Layer 6 of a small transformer language model trained on English Wikipedia (16 layers, counted from 0, width 128).
In attention head 0, each number of a token's query is one row of weights dot the token's vector x. The head spreads its attention over the tokens so far by the softmax of query dot key.

Query weights of the head. A number n stands for (n - 500) times 0.00073.
q0: 426,365,397,483,533,445,366,554,499,606,544,649,338,517,512,661,727,420,590,421,397,634,508,448,471,355,580,491,369,719,612,259,434,353,479,564,436,540,430,445,487,473,348,484,578,500,602,653,634,298,667,577,457,405,402,456,387,531,461,752,381,572,279,626,527,551,538,513,403,411,567,539,344,593,635,525,520,510,276,293,623,442,568,493,432,584,333,618,546,476,375,456,488,346,504,662,505,508,308,541,458,649,319,385,525,539,639,405,365,625,537,354,507,308,528,280,726,473,505,485,453,777,568,419,534,804,367,395
q1: 625,260,579,497,682,547,513,498,611,580,515,550,309,426,583,613,535,356,513,583,272,596,535,595,499,572,425,515,688,532,589,500,534,267,638,607,338,480,482,536,401,544,720,581,486,505,624,473,612,309,524,522,566,495,366,355,393,675,359,416,558,324,476,538,554,490,486,343,750,427,406,625,485,578,518,533,558,483,405,569,426,507,478,538,463,485,492,606,287,291,404,532,549,548,411,555,426,654,375,620,377,658,486,642,584,487,587,565,94,585,591,515,397,522,464,399,586,476,547,467,365,601,535,356,514,464,402,471
q2: 325,690,375,443,317,727,468,389,653,472,501,462,401,447,382,555,583,582,520,524,491,648,501,593,449,458,339,262,532,582,484,604,412,613,571,319,477,480,406,460,429,447,427,628,555,344,606,402,464,545,536,537,365,420,576,504,333,301,537,528,314,678,516,432,504,553,321,381,295,522,531,412,540,415,478,522,425,492,334,380,461,543,569,501,200,563,576,472,500,512,492,669,511,489,586,566,593,540,348,548,391,479,707,570,611,467,311,543,615,454,408,754,529,468,588,406,642,616,195,494,628,480,562,728,512,577,329,676
q3: 506,259,555,441,715,537,458,598,356,449,438,515,503,431,692,467,536,426,666,540,309,460,501,402,404,666,444,550,390,429,492,290,442,285,537,563,504,735,605,389,396,450,602,504,412,417,508,533,698,403,527,407,701,392,352,462,585,572,409,427,702,376,532,559,606,473,717,465,585,522,497,630,426,431,494,477,473,516,503,493,507,562,470,553,520,532,626,480,335,472,315,249,534,474,457,358,476,769,674,319,551,452,386,466,575,460,538,371,411,399,500,326,481,672,359,423,464,363,710,429,412,582,520,381,547,559,471,521
q4: 512,537,348,404,411,435,495,342,529,605,546,517,319,514,338,437,443,672,351,351,588,676,604,618,521,365,515,228,595,785,618,507,577,612,284,488,610,359,392,547,640,382,343,421,520,572,489,514,351,474,539,747,252,635,553,383,498,386,567,543,443,649,429,558,368,517,435,593,501,446,544,507,568,418,476,495,471,562,563,535,600,453,376,504,265,372,353,507,570,384,524,732,384,370,537,611,632,304,447,630,475,445,513,430,424,504,479,543,554,482,432,508,509,473,620,365,594,685,304,562,595,389,475,548,506,614,526,596
q5: 524,570,456,496,405,506,411,393,575,624,397,478,255,474,381,469,379,545,379,374,615,524,653,635,629,466,501,294,564,734,469,689,428,690,415,385,496,457,392,578,617,500,489,606,392,512,523,360,445,715,552,538,337,574,763,483,403,446,555,659,548,424,374,525,358,462,586,435,339,511,341,537,516,559,417,582,468,539,604,420,379,675,419,549,262,401,420,495,613,485,610,578,569,463,454,617,512,305,431,685,634,637,659,473,542,506,383,777,508,475,440,571,373,435,605,401,576,741,412,471,499,462,388,516,527,592,560,501
q6: 584,712,311,600,379,467,629,322,801,604,444,521,401,567,497,653,524,677,576,416,679,571,539,579,491,305,235,480,446,469,322,554,504,478,449,552,509,380,717,582,397,537,498,538,419,437,590,499,393,492,480,362,382,584,469,399,522,251,748,452,256,434,652,438,479,466,346,361,605,563,435,333,521,501,340,567,577,494,577,475,482,611,635,219,478,458,504,621,819,565,334,509,598,334,640,663,653,379,437,498,475,596,683,495,555,440,456,685,500,599,477,424,374,402,641,508,685,568,303,569,667,427,603,409,388,727,790,504
q7: 526,511,423,519,462,689,448,365,431,544,435,613,282,567,424,363,415,526,558,323,476,567,576,548,664,391,491,489,440,679,561,713,560,477,451,422,665,377,449,552,554,491,451,465,394,465,521,549,332,713,521,655,371,456,685,665,600,474,603,625,540,590,564,590,418,461,742,372,406,538,605,333,422,561,393,526,391,377,605,581,592,537,471,652,126,572,345,467,542,451,464,545,594,445,490,532,486,435,358,529,437,498,649,483,458,555,415,506,482,456,440,607,509,330,669,375,571,623,498,454,594,345,412,456,503,552,526,604
q8: 511,512,744,424,499,485,733,652,599,304,481,497,400,618,613,598,742,532,520,26,423,299,515,422,469,358,523,538,333,315,564,742,428,602,646,485,561,631,430,717,473,627,509,670,623,510,580,306,316,417,394,541,547,518,335,546,602,488,297,513,456,597,476,299,366,526,485,715,512,653,389,530,587,418,350,626,386,697,393,648,590,406,672,463,417,514,614,424,462,545,466,492,545,497,461,530,509,659,312,557,452,473,395,611,539,533,584,518,466,489,437,538,539,622,549,707,313,336,392,355,586,611,475,500,488,487,298,442
q9: 430,466,650,368,510,679,483,470,402,522,546,556,321,636,257,453,370,386,322,189,383,522,607,488,429,472,422,427,682,729,653,415,635,554,435,578,497,527,299,671,543,427,593,477,366,631,577,305,376,671,487,699,335,526,688,480,429,490,532,746,564,416,416,678,358,520,501,606,344,634,414,436,483,458,471,611,532,525,526,647,374,624,402,656,328,532,372,466,335,348,606,687,584,476,420,533,620,533,422,666,577,504,627,662,564,382,582,529,345,411,469,538,576,476,608,407,735,495,517,490,361,543,379,489,482,375,593,482
q10: 435,609,467,392,507,738,401,369,616,634,485,458,359,476,642,516,394,393,537,752,478,550,394,347,331,631,588,449,643,397,510,515,456,532,199,519,247,411,464,379,389,356,609,423,538,403,588,617,534,483,562,467,556,439,643,446,507,570,569,602,424,246,435,555,477,605,450,401,356,342,466,545,552,671,492,624,448,489,664,375,482,639,594,611,550,597,394,597,579,628,393,477,400,618,485,444,520,409,624,481,540,456,496,696,579,435,535,438,405,340,604,311,412,382,547,418,668,536,595,508,324,328,596,540,405,458,419,794
q11: 436,588,499,477,491,418,378,416,505,504,564,511,315,405,496,318,431,499,456,479,547,514,586,700,462,662,395,416,363,424,365,559,640,656,552,490,460,575,555,511,568,475,429,713,496,464,620,480,636,522,590,543,756,508,404,492,557,375,502,480,457,580,623,538,575,357,302,694,471,470,311,465,557,583,319,541,583,505,425,400,568,318,453,441,371,441,581,409,428,587,582,520,499,731,379,350,481,718,681,589,489,434,609,614,598,502,458,608,566,532,406,557,440,611,518,591,510,592,517,587,358,460,501,540,584,505,554,587
q12: 633,658,441,518,625,552,517,474,479,481,398,393,536,524,850,347,768,486,629,596,585,325,498,373,535,359,597,648,395,221,502,731,301,510,502,410,538,465,537,507,582,585,546,697,576,695,593,505,468,594,562,641,517,418,569,505,483,447,508,659,401,702,542,380,276,349,549,453,573,490,468,273,402,468,563,584,591,342,704,624,536,543,430,382,570,559,554,415,515,551,360,192,504,558,422,610,435,445,401,503,408,492,488,466,510,551,539,651,594,673,585,313,591,456,455,550,316,487,552,448,441,422,435,309,531,597,488,554
q13: 631,645,682,395,448,452,513,540,412,325,727,517,439,367,589,387,633,416,406,164,339,510,654,475,519,396,451,383,447,446,633,640,426,466,597,493,517,430,490,513,411,445,554,630,371,522,596,355,347,506,486,387,533,594,376,576,627,482,450,569,496,663,422,394,205,444,565,637,591,592,484,576,599,385,387,810,419,608,567,536,547,455,557,430,323,536,706,369,477,518,469,611,603,536,548,506,445,636,628,472,428,560,558,456,586,395,539,484,534,730,671,504,638,658,577,589,558,433,355,562,471,612,429,507,626,440,428,480
q14: 661,625,492,587,468,329,574,362,525,483,582,341,560,435,426,642,540,469,510,715,629,630,499,508,558,341,445,463,561,617,497,552,400,332,490,564,379,492,480,573,302,474,457,454,451,627,422,590,600,446,439,430,399,505,534,427,344,578,397,329,413,308,474,513,493,502,521,410,517,411,480,655,620,435,481,418,643,519,577,559,371,611,519,534,616,488,475,618,571,412,303,329,405,316,626,702,636,389,318,434,517,697,466,494,461,408,532,447,366,452,578,507,270,513,354,643,552,533,374,625,480,609,516,773,678,426,539,586
q15: 382,446,456,558,523,309,446,532,480,581,273,411,365,480,477,557,410,591,508,530,332,641,504,462,443,643,403,406,578,450,574,614,585,530,419,365,432,594,389,653,493,558,463,588,473,571,578,563,466,390,621,530,550,331,535,412,784,338,427,461,514,438,514,567,574,400,457,448,358,516,358,670,586,301,490,623,473,660,469,532,553,440,423,526,599,432,561,638,555,647,610,652,582,474,454,461,603,523,554,578,548,426,439,643,456,430,599,624,514,424,468,299,383,592,528,424,545,436,417,515,424,675,512,612,390,543,527,612
q16: 560,516,597,706,527,486,567,524,548,475,580,319,396,334,673,503,451,622,374,408,646,433,312,346,672,486,510,424,329,362,603,641,562,531,559,619,599,481,730,546,557,544,517,490,471,551,545,395,522,472,565,435,572,628,423,401,465,614,446,500,687,575,570,448,557,402,514,446,469,375,593,501,510,545,236,521,574,428,657,602,442,355,452,556,675,542,534,459,345,736,477,531,273,454,403,498,503,570,575,588,558,367,484,526,531,521,527,513,343,501,348,256,628,614,467,603,378,490,674,478,502,614,509,504,434,441,448,484
q17: 552,364,603,643,491,327,602,707,332,452,578,369,561,422,710,628,496,426,428,452,381,439,391,249,525,519,519,489,360,371,748,540,505,445,658,593,550,564,555,596,497,586,736,393,288,584,388,470,559,552,548,374,605,417,574,501,529,610,414,539,854,305,570,488,534,322,640,562,707,360,577,563,564,459,457,541,537,555,585,626,429,331,540,551,729,377,415,553,423,508,524,454,388,441,324,624,556,584,650,468,675,514,486,343,498,540,642,383,290,431,396,379,543,538,377,586,550,429,686,573,541,562,483,499,347,282,472,453
q18: 598,325,381,367,527,485,376,523,492,431,485,567,442,297,391,561,498,497,613,483,442,623,652,619,274,617,317,467,601,707,608,398,501,367,542,527,368,439,617,430,531,384,596,462,552,576,608,623,564,428,560,515,412,513,551,283,357,431,487,675,411,516,572,441,429,449,583,402,448,383,534,600,615,598,520,665,531,568,603,485,457,746,457,442,292,652,566,575,242,342,439,550,532,291,593,350,459,570,503,471,401,531,700,479,570,461,285,516,495,654,357,545,566,579,615,339,595,561,486,426,554,627,548,419,613,666,333,558
q19: 468,325,664,705,559,563,453,549,359,368,497,642,503,572,550,528,597,330,527,409,365,324,413,459,624,458,771,567,597,171,653,615,558,500,493,633,629,510,490,516,478,416,531,338,554,651,458,391,419,539,468,532,453,500,529,583,525,634,504,404,703,541,549,526,546,495,563,631,515,660,479,514,420,644,530,497,567,426,489,596,464,502,479,683,766,347,462,545,448,734,581,503,485,676,211,411,594,529,490,495,595,326,277,311,580,528,539,461,457,457,437,323,690,672,598,520,370,305,822,487,536,484,444,585,453,380,579,291
q20: 468,526,536,506,541,507,545,541,629,506,531,624,452,385,516,352,620,451,454,640,541,570,451,662,387,679,340,428,480,400,262,297,471,596,500,412,109,606,359,585,345,523,535,722,627,482,549,563,663,358,616,333,703,639,399,628,570,588,499,604,340,360,497,409,469,411,294,604,604,563,267,487,457,549,438,515,484,667,427,478,497,473,658,398,589,443,469,480,478,462,467,561,515,632,558,618,511,578,587,304,490,502,708,705,427,495,596,563,488,507,692,314,440,564,479,686,335,424,479,378,311,429,546,397,562,473,527,550
q21: 483,451,611,396,486,475,510,745,611,517,648,596,634,482,512,442,363,511,460,482,688,410,350,527,508,483,257,675,514,619,544,412,453,500,604,444,310,607,519,394,310,512,607,577,478,639,496,430,391,396,399,347,530,682,379,497,377,414,551,465,452,501,551,531,423,661,460,456,586,551,295,596,417,448,843,682,490,473,557,463,602,478,721,503,550,372,604,356,522,180,452,371,434,376,781,558,430,562,577,520,397,546,632,461,362,503,417,701,573,535,695,338,417,442,397,514,620,318,498,506,400,417,447,434,369,614,665,591
q22: 413,480,440,526,444,653,433,585,400,490,615,391,702,504,474,519,386,562,578,601,436,433,370,476,543,622,509,608,436,400,646,393,434,680,593,570,515,521,433,398,560,554,602,421,583,366,358,547,395,314,348,483,586,648,334,476,412,367,623,487,476,678,618,367,526,660,385,505,533,391,636,564,450,580,642,499,699,580,303,616,437,628,454,358,562,522,548,517,386,485,423,387,436,388,401,304,493,655,473,370,394,470,437,450,496,547,461,371,504,642,454,564,530,609,487,437,633,438,570,494,493,690,618,432,563,575,577,346
q23: 568,597,308,667,357,769,454,155,759,976,385,473,325,363,292,413,445,442,253,711,543,650,366,650,707,753,591,294,575,756,402,673,648,520,381,305,301,259,551,444,537,388,536,313,455,484,511,275,291,603,510,612,391,402,697,541,418,469,801,588,261,560,456,566,499,620,150,445,328,386,503,338,296,688,385,669,607,508,633,402,683,507,504,572,472,564,368,826,589,366,429,568,362,621,624,551,566,209,617,368,514,374,515,623,206,340,239,499,688,110,447,617,509,537,745,195,716,629,227,566,545,162,372,480,353,762,568,798
q24: 576,454,365,510,449,494,512,473,425,457,634,650,696,418,290,537,279,625,570,424,429,576,637,440,435,420,456,376,422,798,359,472,295,536,550,450,627,415,588,512,448,435,519,468,336,465,462,442,494,673,288,481,337,703,439,414,437,632,415,427,577,616,618,440,542,649,573,432,462,600,618,644,498,492,419,628,463,550,618,699,506,646,484,439,362,517,352,386,537,301,388,770,347,354,561,523,515,504,558,362,279,576,579,454,455,472,471,447,399,447,397,591,394,459,623,520,660,704,396,538,631,549,505,581,509,502,442,440
q25: 468,193,550,637,600,461,484,468,452,592,686,779,558,554,599,724,571,426,326,577,501,478,497,361,474,651,605,605,406,463,455,278,594,325,588,373,387,576,361,298,497,578,354,403,526,513,384,653,538,358,483,580,674,424,492,476,638,494,601,538,559,451,451,759,655,574,568,720,533,450,397,393,394,508,560,392,544,367,331,452,600,316,343,722,641,451,457,449,532,494,413,482,301,569,352,709,478,576,559,276,504,269,410,663,554,632,717,183,475,309,529,425,589,410,551,563,478,224,736,479,432,375,530,560,560,450,721,387
q26: 468,554,534,606,341,693,537,458,634,560,614,437,525,555,509,471,520,383,399,664,629,449,411,493,607,528,515,465,375,288,506,690,725,605,556,684,501,429,573,326,617,152,526,619,449,478,544,536,414,497,485,461,530,515,611,624,474,427,534,607,555,608,418,376,354,444,364,520,389,425,511,471,529,802,495,704,657,465,374,623,514,451,685,401,357,644,690,400,461,470,294,372,533,490,462,389,571,358,571,631,259,455,532,453,490,544,293,503,568,737,444,560,725,449,714,310,460,402,475,370,519,530,467,402,552,584,484,385
q27: 532,467,352,571,688,570,516,456,526,495,491,536,292,589,588,568,535,530,566,576,483,606,584,653,516,374,465,400,416,537,415,590,737,705,457,412,356,377,414,336,507,465,431,524,637,524,510,353,503,406,653,621,309,399,592,427,663,478,324,368,609,248,754,702,517,450,321,540,607,537,587,431,445,613,481,238,305,476,579,360,511,521,552,593,606,471,360,408,444,664,469,534,547,581,518,594,554,324,553,435,511,340,552,546,341,682,602,422,346,431,293,543,446,369,760,472,541,641,410,441,508,250,459,419,565,446,618,646
q28: 551,559,664,498,595,209,617,602,333,336,506,586,575,629,480,358,399,359,588,350,523,386,644,591,609,367,395,528,623,655,626,463,623,395,564,403,575,468,485,667,467,440,496,557,368,590,511,350,536,562,446,519,487,504,559,638,378,637,440,439,561,402,348,598,255,462,600,394,477,458,430,501,505,360,501,577,348,486,579,668,467,540,499,576,354,329,486,481,432,643,645,499,613,424,605,529,408,473,531,559,582,669,579,325,368,617,643,547,428,628,415,432,650,557,554,565,460,545,421,536,481,541,485,437,507,522,545,445
q29: 634,637,697,314,639,475,424,555,420,379,492,645,375,473,408,433,440,653,585,325,496,490,476,624,425,488,609,471,556,626,428,462,589,480,572,616,469,597,428,543,429,592,524,601,344,479,439,444,496,659,384,571,556,434,386,466,364,592,547,463,449,251,627,662,614,373,715,639,435,555,538,674,529,403,520,401,357,527,559,443,438,649,467,488,417,442,505,494,477,522,543,650,586,534,494,611,629,585,430,618,499,544,428,339,600,595,541,466,614,547,584,541,225,421,575,506,617,503,462,609,494,530,486,556,518,378,501,400
q30: 442,471,568,350,548,501,516,653,359,285,503,694,441,352,776,410,626,396,733,190,384,395,585,603,299,459,563,622,372,464,542,430,487,509,416,317,452,684,348,593,377,662,497,647,626,550,494,579,570,520,596,382,406,588,361,438,480,437,423,610,435,382,633,477,418,428,439,492,535,486,336,346,473,500,490,666,403,448,554,548,570,538,435,584,335,432,449,348,611,460,461,558,470,431,506,627,446,610,360,395,523,550,755,591,728,763,588,645,432,586,550,562,451,476,480,556,368,434,545,596,606,389,515,653,679,278,507,500
q31: 607,553,474,609,355,321,501,636,447,604,539,498,469,563,485,566,274,409,305,381,401,573,533,419,576,421,495,457,464,533,460,624,505,548,612,593,524,403,267,688,581,413,636,443,502,583,601,532,369,533,521,469,551,651,396,524,361,569,249,509,504,627,563,476,501,412,707,682,620,438,614,594,665,442,530,461,483,543,466,717,451,416,550,402,246,576,485,487,507,431,683,261,462,508,395,356,596,534,610,488,470,567,572,572,424,586,546,653,358,630,389,376,641,458,539,414,406,552,577,630,422,499,477,419,577,405,502,358

Each question shows a short text with each token's key, already scaled and adjusted for position as the last token sees it. A number n stands for (n - 500) times 0.0019.

Then comes the last token's vector x. A number n stands for (n - 500) times 0.013.

0 "s": 467,522,539,525,541,531,444,579,567,454,541,529,303,440,529,520,456,516,546,492,345,518,415,674,651,357,564,375,479,451,360,570
1 "ist": 468,464,519,425,522,694,468,773,564,573,512,470,450,516,526,542,555,488,557,528,490,519,346,720,597,370,446,496,556,578,501,534
2 "ed": 478,396,407,406,646,691,504,713,471,397,482,536,546,455,512,503,532,495,531,537,391,500,418,652,548,258,548,446,575,460,488,586
3 " Hu": 520,395,610,486,553,519,523,564,446,564,577,529,512,592,536,476,482,461,528,462,509,532,493,649,393,377,575,433,431,526,411,554
4 "man": 526,382,634,396,511,703,585,665,469,396,488,651,602,483,556,517,446,427,465,363,470,516,518,746,430,496,580,507,481,599,538,600
5 " Re": 540,507,506,464,476,540,526,547,403,463,627,499,499,593,601,474,503,522,554,431,457,493,545,613,421,510,465,444,533,472,427,532
x: 570,443,396,504,555,597,454,501,645,508,564,438,600,502,576,563,321,531,389,574,450,663,426,387,459,461,609,600,498,478,509,522,477,448,530,572,387,472,481,519,534,445,491,548,500,529,594,361,593,454,619,474,330,514,533,652,542,594,403,485,404,438,534,513,556,589,481,403,520,454,519,444,512,379,503,440,604,424,577,490,477,518,559,556,419,504,426,512,574,469,437,621,404,490,729,476,450,600,478,490,315,529,504,468,513,393,546,519,553,364,400,366,570,568,564,604,553,499,506,557,446,604,564,454,413,374,374,532
Which token does the last token look at most? 0 "s"

0 "ice": 493,531,497,385,544,665,499,734,408,499,491,517,585,360,445,475,477,544,420,544,459,414,381,620,410,320,353,440,536,515,558,430
1 " of": 518,463,519,457,551,627,547,582,507,403,480,477,353,398,555,607,483,550,522,507,304,483,573,558,641,297,403,388,406,401,412,535
2 " ": 577,516,489,564,419,367,414,596,540,364,455,393,395,386,489,542,457,439,459,519,304,550,560,507,599,401,515,369,420,532,425,484
3 "lan": 485,397,558,447,491,510,448,716,513,441,607,537,632,346,496,348,343,442,471,445,460,441,502,562,476,375,398,384,511,561,551,370
4 "gu": 544,503,592,471,587,640,541,769,417,561,542,387,600,525,507,427,510,500,590,473,570,435,489,669,468,356,554,517,509,431,525,501
5 "age": 499,448,659,325,513,709,531,764,632,522,443,555,607,617,468,538,515,477,528,416,507,515,462,612,479,305,532,464,430,579,527,430
x: 498,545,500,539,543,476,373,469,610,484,487,543,517,520,410,371,321,523,496,457,424,452,495,429,579,440,481,380,592,814,486,431,542,552,453,582,439,625,592,425,459,540,438,488,501,472,385,434,519,373,467,479,477,558,639,595,465,339,644,434,531,498,549,515,559,583,432,456,480,591,579,417,523,451,582,430,461,508,503,532,270,535,530,386,443,576,488,461,627,583,560,587,561,564,604,471,523,494,509,548,634,423,451,407,460,482,427,503,626,499,556,473,355,469,588,522,496,509,365,541,598,501,555,579,507,473,491,407
Which token does the last token look at most, and with what share of its attention? 1 " of", with about 40%

0 " All": 433,567,544,471,465,490,540,515,456,505,603,545,414,657,610,419,504,472,528,502,468,451,459,628,559,359,497,504,472,487,346,628
1 " F": 529,514,475,572,506,468,428,581,462,518,606,535,440,515,521,504,400,572,516,537,367,495,423,563,532,382,522,409,488,498,410,570
2 "am": 462,385,613,498,523,535,537,509,541,523,529,397,572,611,484,413,517,518,494,491,519,522,500,570,534,492,571,496,542,427,607,435
3 "il": 416,474,635,420,605,557,597,707,433,480,529,485,516,572,593,595,361,446,502,508,469,470,471,637,502,465,608,383,539,522,603,453
4 "ies": 479,342,579,443,575,581,451,616,453,396,584,640,463,438,571,582,440,470,485,434,452,378,379,601,473,427,428,360,509,436,508,450
5 " A": 433,495,474,546,599,408,448,457,410,410,533,425,340,560,579,494,522,454,587,558,422,538,616,473,513,414,533,576,492,475,377,546
x: 584,495,447,410,427,475,478,480,566,430,589,584,550,455,482,530,466,567,580,457,533,813,470,335,579,563,535,583,383,542,487,522,503,435,386,548,444,441,363,478,377,426,470,593,475,482,579,492,563,410,603,494,517,562,548,514,520,418,637,500,548,480,603,503,445,475,600,526,460,510,516,490,554,521,466,486,410,466,373,510,554,527,413,549,517,559,460,676,519,503,504,407,343,528,740,538,408,577,480,447,475,587,562,444,450,328,540,537,404,499,537,494,536,562,582,483,468,592,514,458,264,370,555,507,451,510,498,428
Which token does the last token look at most, and with what share of its attention? 0 " All", with about 30%

0 "ate": 461,608,457,428,500,657,498,661,452,474,627,508,466,487,432,438,426,549,483,537,423,445,414,731,505,283,522,554,573,410,485,580
1 "s": 519,547,498,544,535,537,444,538,542,431,557,528,317,436,607,557,441,510,547,497,361,506,432,667,569,386,578,417,489,480,366,589
2 ".": 583,627,430,424,588,429,503,619,631,483,523,469,482,507,519,485,469,596,476,361,582,623,222,594,656,507,434,525,599,375,487,382
3 "\n": 543,536,475,420,552,407,506,634,556,542,429,402,377,340,620,457,585,543,406,572,527,397,245,629,617,571,343,524,588,427,403,473
4 "\n": 462,473,500,400,525,530,554,587,491,534,620,494,387,420,688,578,580,578,386,548,504,326,274,652,515,632,331,677,409,494,416,364
5 "==": 511,556,488,494,631,570,566,657,417,421,543,610,286,496,613,500,594,508,515,447,420,510,380,615,658,607,436,608,515,459,434,511
x: 563,459,543,494,452,510,428,554,529,654,383,422,579,499,500,528,529,487,624,615,461,667,484,563,472,493,426,527,497,475,636,538,632,461,601,603,486,558,374,427,446,494,465,389,554,482,490,540,570,545,617,371,564,569,511,529,488,383,375,474,482,512,484,459,444,558,382,546,501,538,640,484,409,559,513,426,634,434,505,529,466,556,344,488,540,480,483,512,535,755,501,562,361,441,469,592,573,399,380,450,449,450,396,391,436,432,529,605,392,476,524,401,570,508,579,465,618,328,491,435,637,467,571,487,542,416,514,375
Which token does the last token look at most, and with what share of its attention? 4 "\n", with about 40%

0 "ive": 447,571,459,515,458,682,461,629,473,612,592,461,345,558,449,417,540,526,452,538,442,454,439,638,658,369,573,586,542,528,410,468
1 " ": 482,533,489,582,370,419,441,563,518,396,497,389,280,387,513,556,379,441,471,491,345,528,500,560,654,364,554,508,427,553,378,445
2 "lan": 358,403,536,463,469,501,436,674,521,437,613,535,599,344,498,367,432,513,473,451,462,452,509,572,472,372,408,406,525,573,540,358
3 "gu": 532,518,614,460,593,670,520,748,402,568,539,396,573,529,463,438,472,525,555,494,575,422,483,664,488,359,586,542,511,423,526,472
4 "age": 479,439,617,392,463,694,507,697,576,549,500,513,504,568,474,577,548,621,481,498,530,465,384,610,520,317,532,582,432,550,443,408
5 ".": 445,410,502,486,559,443,542,617,641,466,439,482,495,476,529,496,507,642,419,377,597,647,250,585,646,562,431,528,649,412,435,351
x: 549,481,514,464,553,465,484,530,539,543,562,603,600,440,378,582,522,446,294,589,593,385,622,548,451,473,437,504,561,740,448,490,520,411,562,577,565,392,529,434,645,502,500,436,625,506,530,466,568,501,424,678,676,510,432,506,523,534,376,532,676,394,464,487,381,594,513,579,558,508,509,466,430,492,490,434,535,517,417,545,518,512,463,609,538,467,513,431,332,528,581,500,462,498,415,537,434,506,329,545,511,485,459,486,418,366,585,385,504,536,482,563,522,530,539,590,419,402,402,468,476,614,312,471,442,465,444,572
Which two tokens does the last token look at most, in order? 5 ".", 0 "ive"

0 " pa": 467,481,470,432,485,579,529,507,464,647,530,581,436,608,476,450,467,470,509,496,563,492,445,518,453,453,537,464,552,512,382,441
1 "tro": 431,423,693,390,621,635,574,705,512,521,616,590,487,649,565,382,550,398,514,482,460,485,492,617,444,567,556,471,587,465,419,516
2 "l": 487,464,513,511,531,582,568,614,384,508,524,479,421,360,548,474,499,494,444,530,479,488,469,547,510,506,542,450,534,444,441,416
3 ":": 444,522,577,521,548,483,563,499,609,431,335,518,445,405,631,505,457,505,567,457,510,603,575,488,643,513,308,472,621,473,475,431
4 ";": 592,483,527,578,553,502,549,592,515,416,374,458,465,440,548,561,390,432,606,388,583,580,475,567,607,548,232,557,573,582,444,413
5 " 22": 588,633,487,433,564,541,634,819,429,397,551,319,624,423,393,307,352,449,573,423,421,455,435,469,720,404,292,397,483,486,490,500
x: 492,548,504,436,550,514,532,361,673,514,567,512,326,476,385,507,515,458,568,517,465,558,532,671,599,479,503,422,439,570,422,576,470,542,667,510,597,384,423,487,409,581,409,668,486,562,558,346,388,474,577,557,359,511,487,496,555,515,535,590,365,529,481,410,506,496,447,420,435,581,482,583,447,480,363,554,445,531,648,520,516,471,609,472,545,529,513,404,378,511,510,531,543,512,570,398,558,392,470,498,615,454,565,522,487,481,358,646,556,534,438,395,554,658,492,509,535,585,390,358,508,513,447,337,484,455,593,539
Which token does the last token look at most, and with what share of its attention? 1 "tro", with about 90%

0 " British": 567,505,502,403,572,626,583,650,463,581,535,628,425,471,679,605,506,582,472,505,405,491,399,546,449,454,515,330,449,447,528,648
1 " Col": 552,472,552,415,524,528,564,643,398,540,613,546,529,526,648,445,465,577,469,497,383,450,448,547,536,440,540,281,572,397,540,618
2 "um": 510,506,536,425,476,566,454,541,390,572,626,600,516,433,464,414,509,614,500,497,574,475,423,594,575,531,536,516,508,448,575,499
3 "b": 488,507,501,440,564,599,527,649,467,462,599,447,557,403,544,484,523,518,451,565,547,503,409,551,576,429,555,561,496,448,454,504
4 "ia": 565,368,738,394,607,619,522,793,424,543,479,559,461,411,460,559,343,408,508,412,439,364,394,570,559,538,454,416,481,426,469,418
5 " ": 449,589,512,526,474,339,412,651,591,406,407,437,368,402,517,614,522,535,484,526,336,519,505,517,625,462,549,438,426,570,475,523
x: 527,503,490,700,536,517,481,509,495,541,522,399,491,483,424,507,505,641,544,437,451,521,385,415,542,477,480,531,525,589,468,463,523,536,454,489,558,436,495,537,496,505,500,402,420,507,517,458,384,665,521,504,535,401,494,745,474,530,462,488,500,467,508,467,559,464,526,342,448,493,620,500,486,597,570,511,507,484,512,502,538,569,448,542,502,559,536,537,487,477,504,474,617,515,976,485,452,502,335,520,516,469,419,371,462,631,528,489,436,563,327,547,477,513,470,549,420,463,464,458,484,515,366,420,488,435,511,440
Which token does the last token look at most, and with what share of its attention? 5 " ", with about 30%

0 "L": 535,402,549,339,605,497,567,615,540,551,456,538,509,594,590,393,546,583,484,521,450,449,450,521,385,455,483,299,570,475,642,581
1 "e": 501,537,542,475,569,500,478,666,495,469,470,473,451,370,434,594,539,464,565,477,420,464,528,589,545,440,548,423,459,447,405,440
2 " 2": 452,513,532,464,581,475,569,631,454,477,459,398,524,515,618,531,559,440,547,509,384,467,454,437,499,417,445,375,629,557,515,692
3 "/": 476,564,478,423,486,432,533,609,536,527,457,567,520,692,578,443,388,465,605,575,450,482,541,561,525,440,453,376,607,512,629,405
4 "4": 471,590,536,424,586,473,588,583,499,464,507,359,633,530,498,472,472,519,574,436,587,629,550,426,441,436,393,330,690,437,622,320
5 " 20": 568,575,467,472,509,475,632,725,466,471,607,324,580,472,494,463,381,536,539,436,421,437,444,498,531,238,273,356,498,557,524,352
x: 450,462,457,464,561,494,465,444,638,513,511,415,368,374,385,482,567,564,477,495,493,546,500,723,653,497,362,392,434,614,456,540,444,482,498,550,596,407,565,530,501,650,509,583,600,567,584,273,382,501,529,669,531,501,419,514,554,426,603,491,435,437,507,384,466,472,468,536,499,525,469,610,422,531,462,465,408,573,537,517,590,394,591,531,494,716,479,454,365,504,371,505,604,467,496,500,499,494,492,415,590,486,647,514,470,443,378,688,510,458,501,460,472,601,511,502,496,502,478,480,512,467,540,376,416,499,590,471
Which token does the last token look at most? 1 "e"

0 ")": 526,533,531,394,646,613,564,606,599,527,442,609,441,510,393,579,494,549,528,375,629,411,165,683,538,562,437,708,568,554,458,552
1 " sub": 480,472,585,550,464,427,521,528,414,437,560,490,415,442,405,516,452,549,550,505,434,490,505,544,530,551,475,460,527,481,474,274
2 "mer": 446,442,500,421,591,571,600,682,571,376,593,540,480,473,549,441,494,477,507,473,390,481,431,664,520,408,498,420,480,470,547,506
3 "g": 525,537,529,503,567,521,564,637,530,543,464,426,407,432,592,513,513,471,474,485,525,500,473,593,407,467,441,502,541,509,384,616
4 "ed": 490,441,441,376,719,663,536,722,479,382,505,561,532,416,541,500,436,374,478,477,402,489,395,630,561,295,499,389,563,433,480,592
5 ";": 599,545,460,626,570,464,532,566,492,474,411,418,452,462,511,518,517,402,580,410,565,626,431,548,629,470,316,450,594,575,437,534
x: 481,514,426,522,510,385,420,451,524,482,479,556,609,421,417,636,447,521,376,547,523,497,721,700,499,503,586,480,623,565,444,544,484,518,490,581,464,460,590,489,548,549,573,445,422,535,605,504,492,608,469,582,598,584,512,462,498,533,499,552,466,474,353,526,491,446,552,506,548,427,490,563,495,440,390,621,490,553,415,510,450,677,360,566,542,442,606,576,405,472,474,422,362,471,158,488,488,479,407,463,570,476,520,512,500,501,473,529,561,341,476,504,520,582,512,490,536,614,572,579,461,413,345,444,504,399,435,510
Which token does the last token look at most, and with what share of its attention? 4 "ed", with about 30%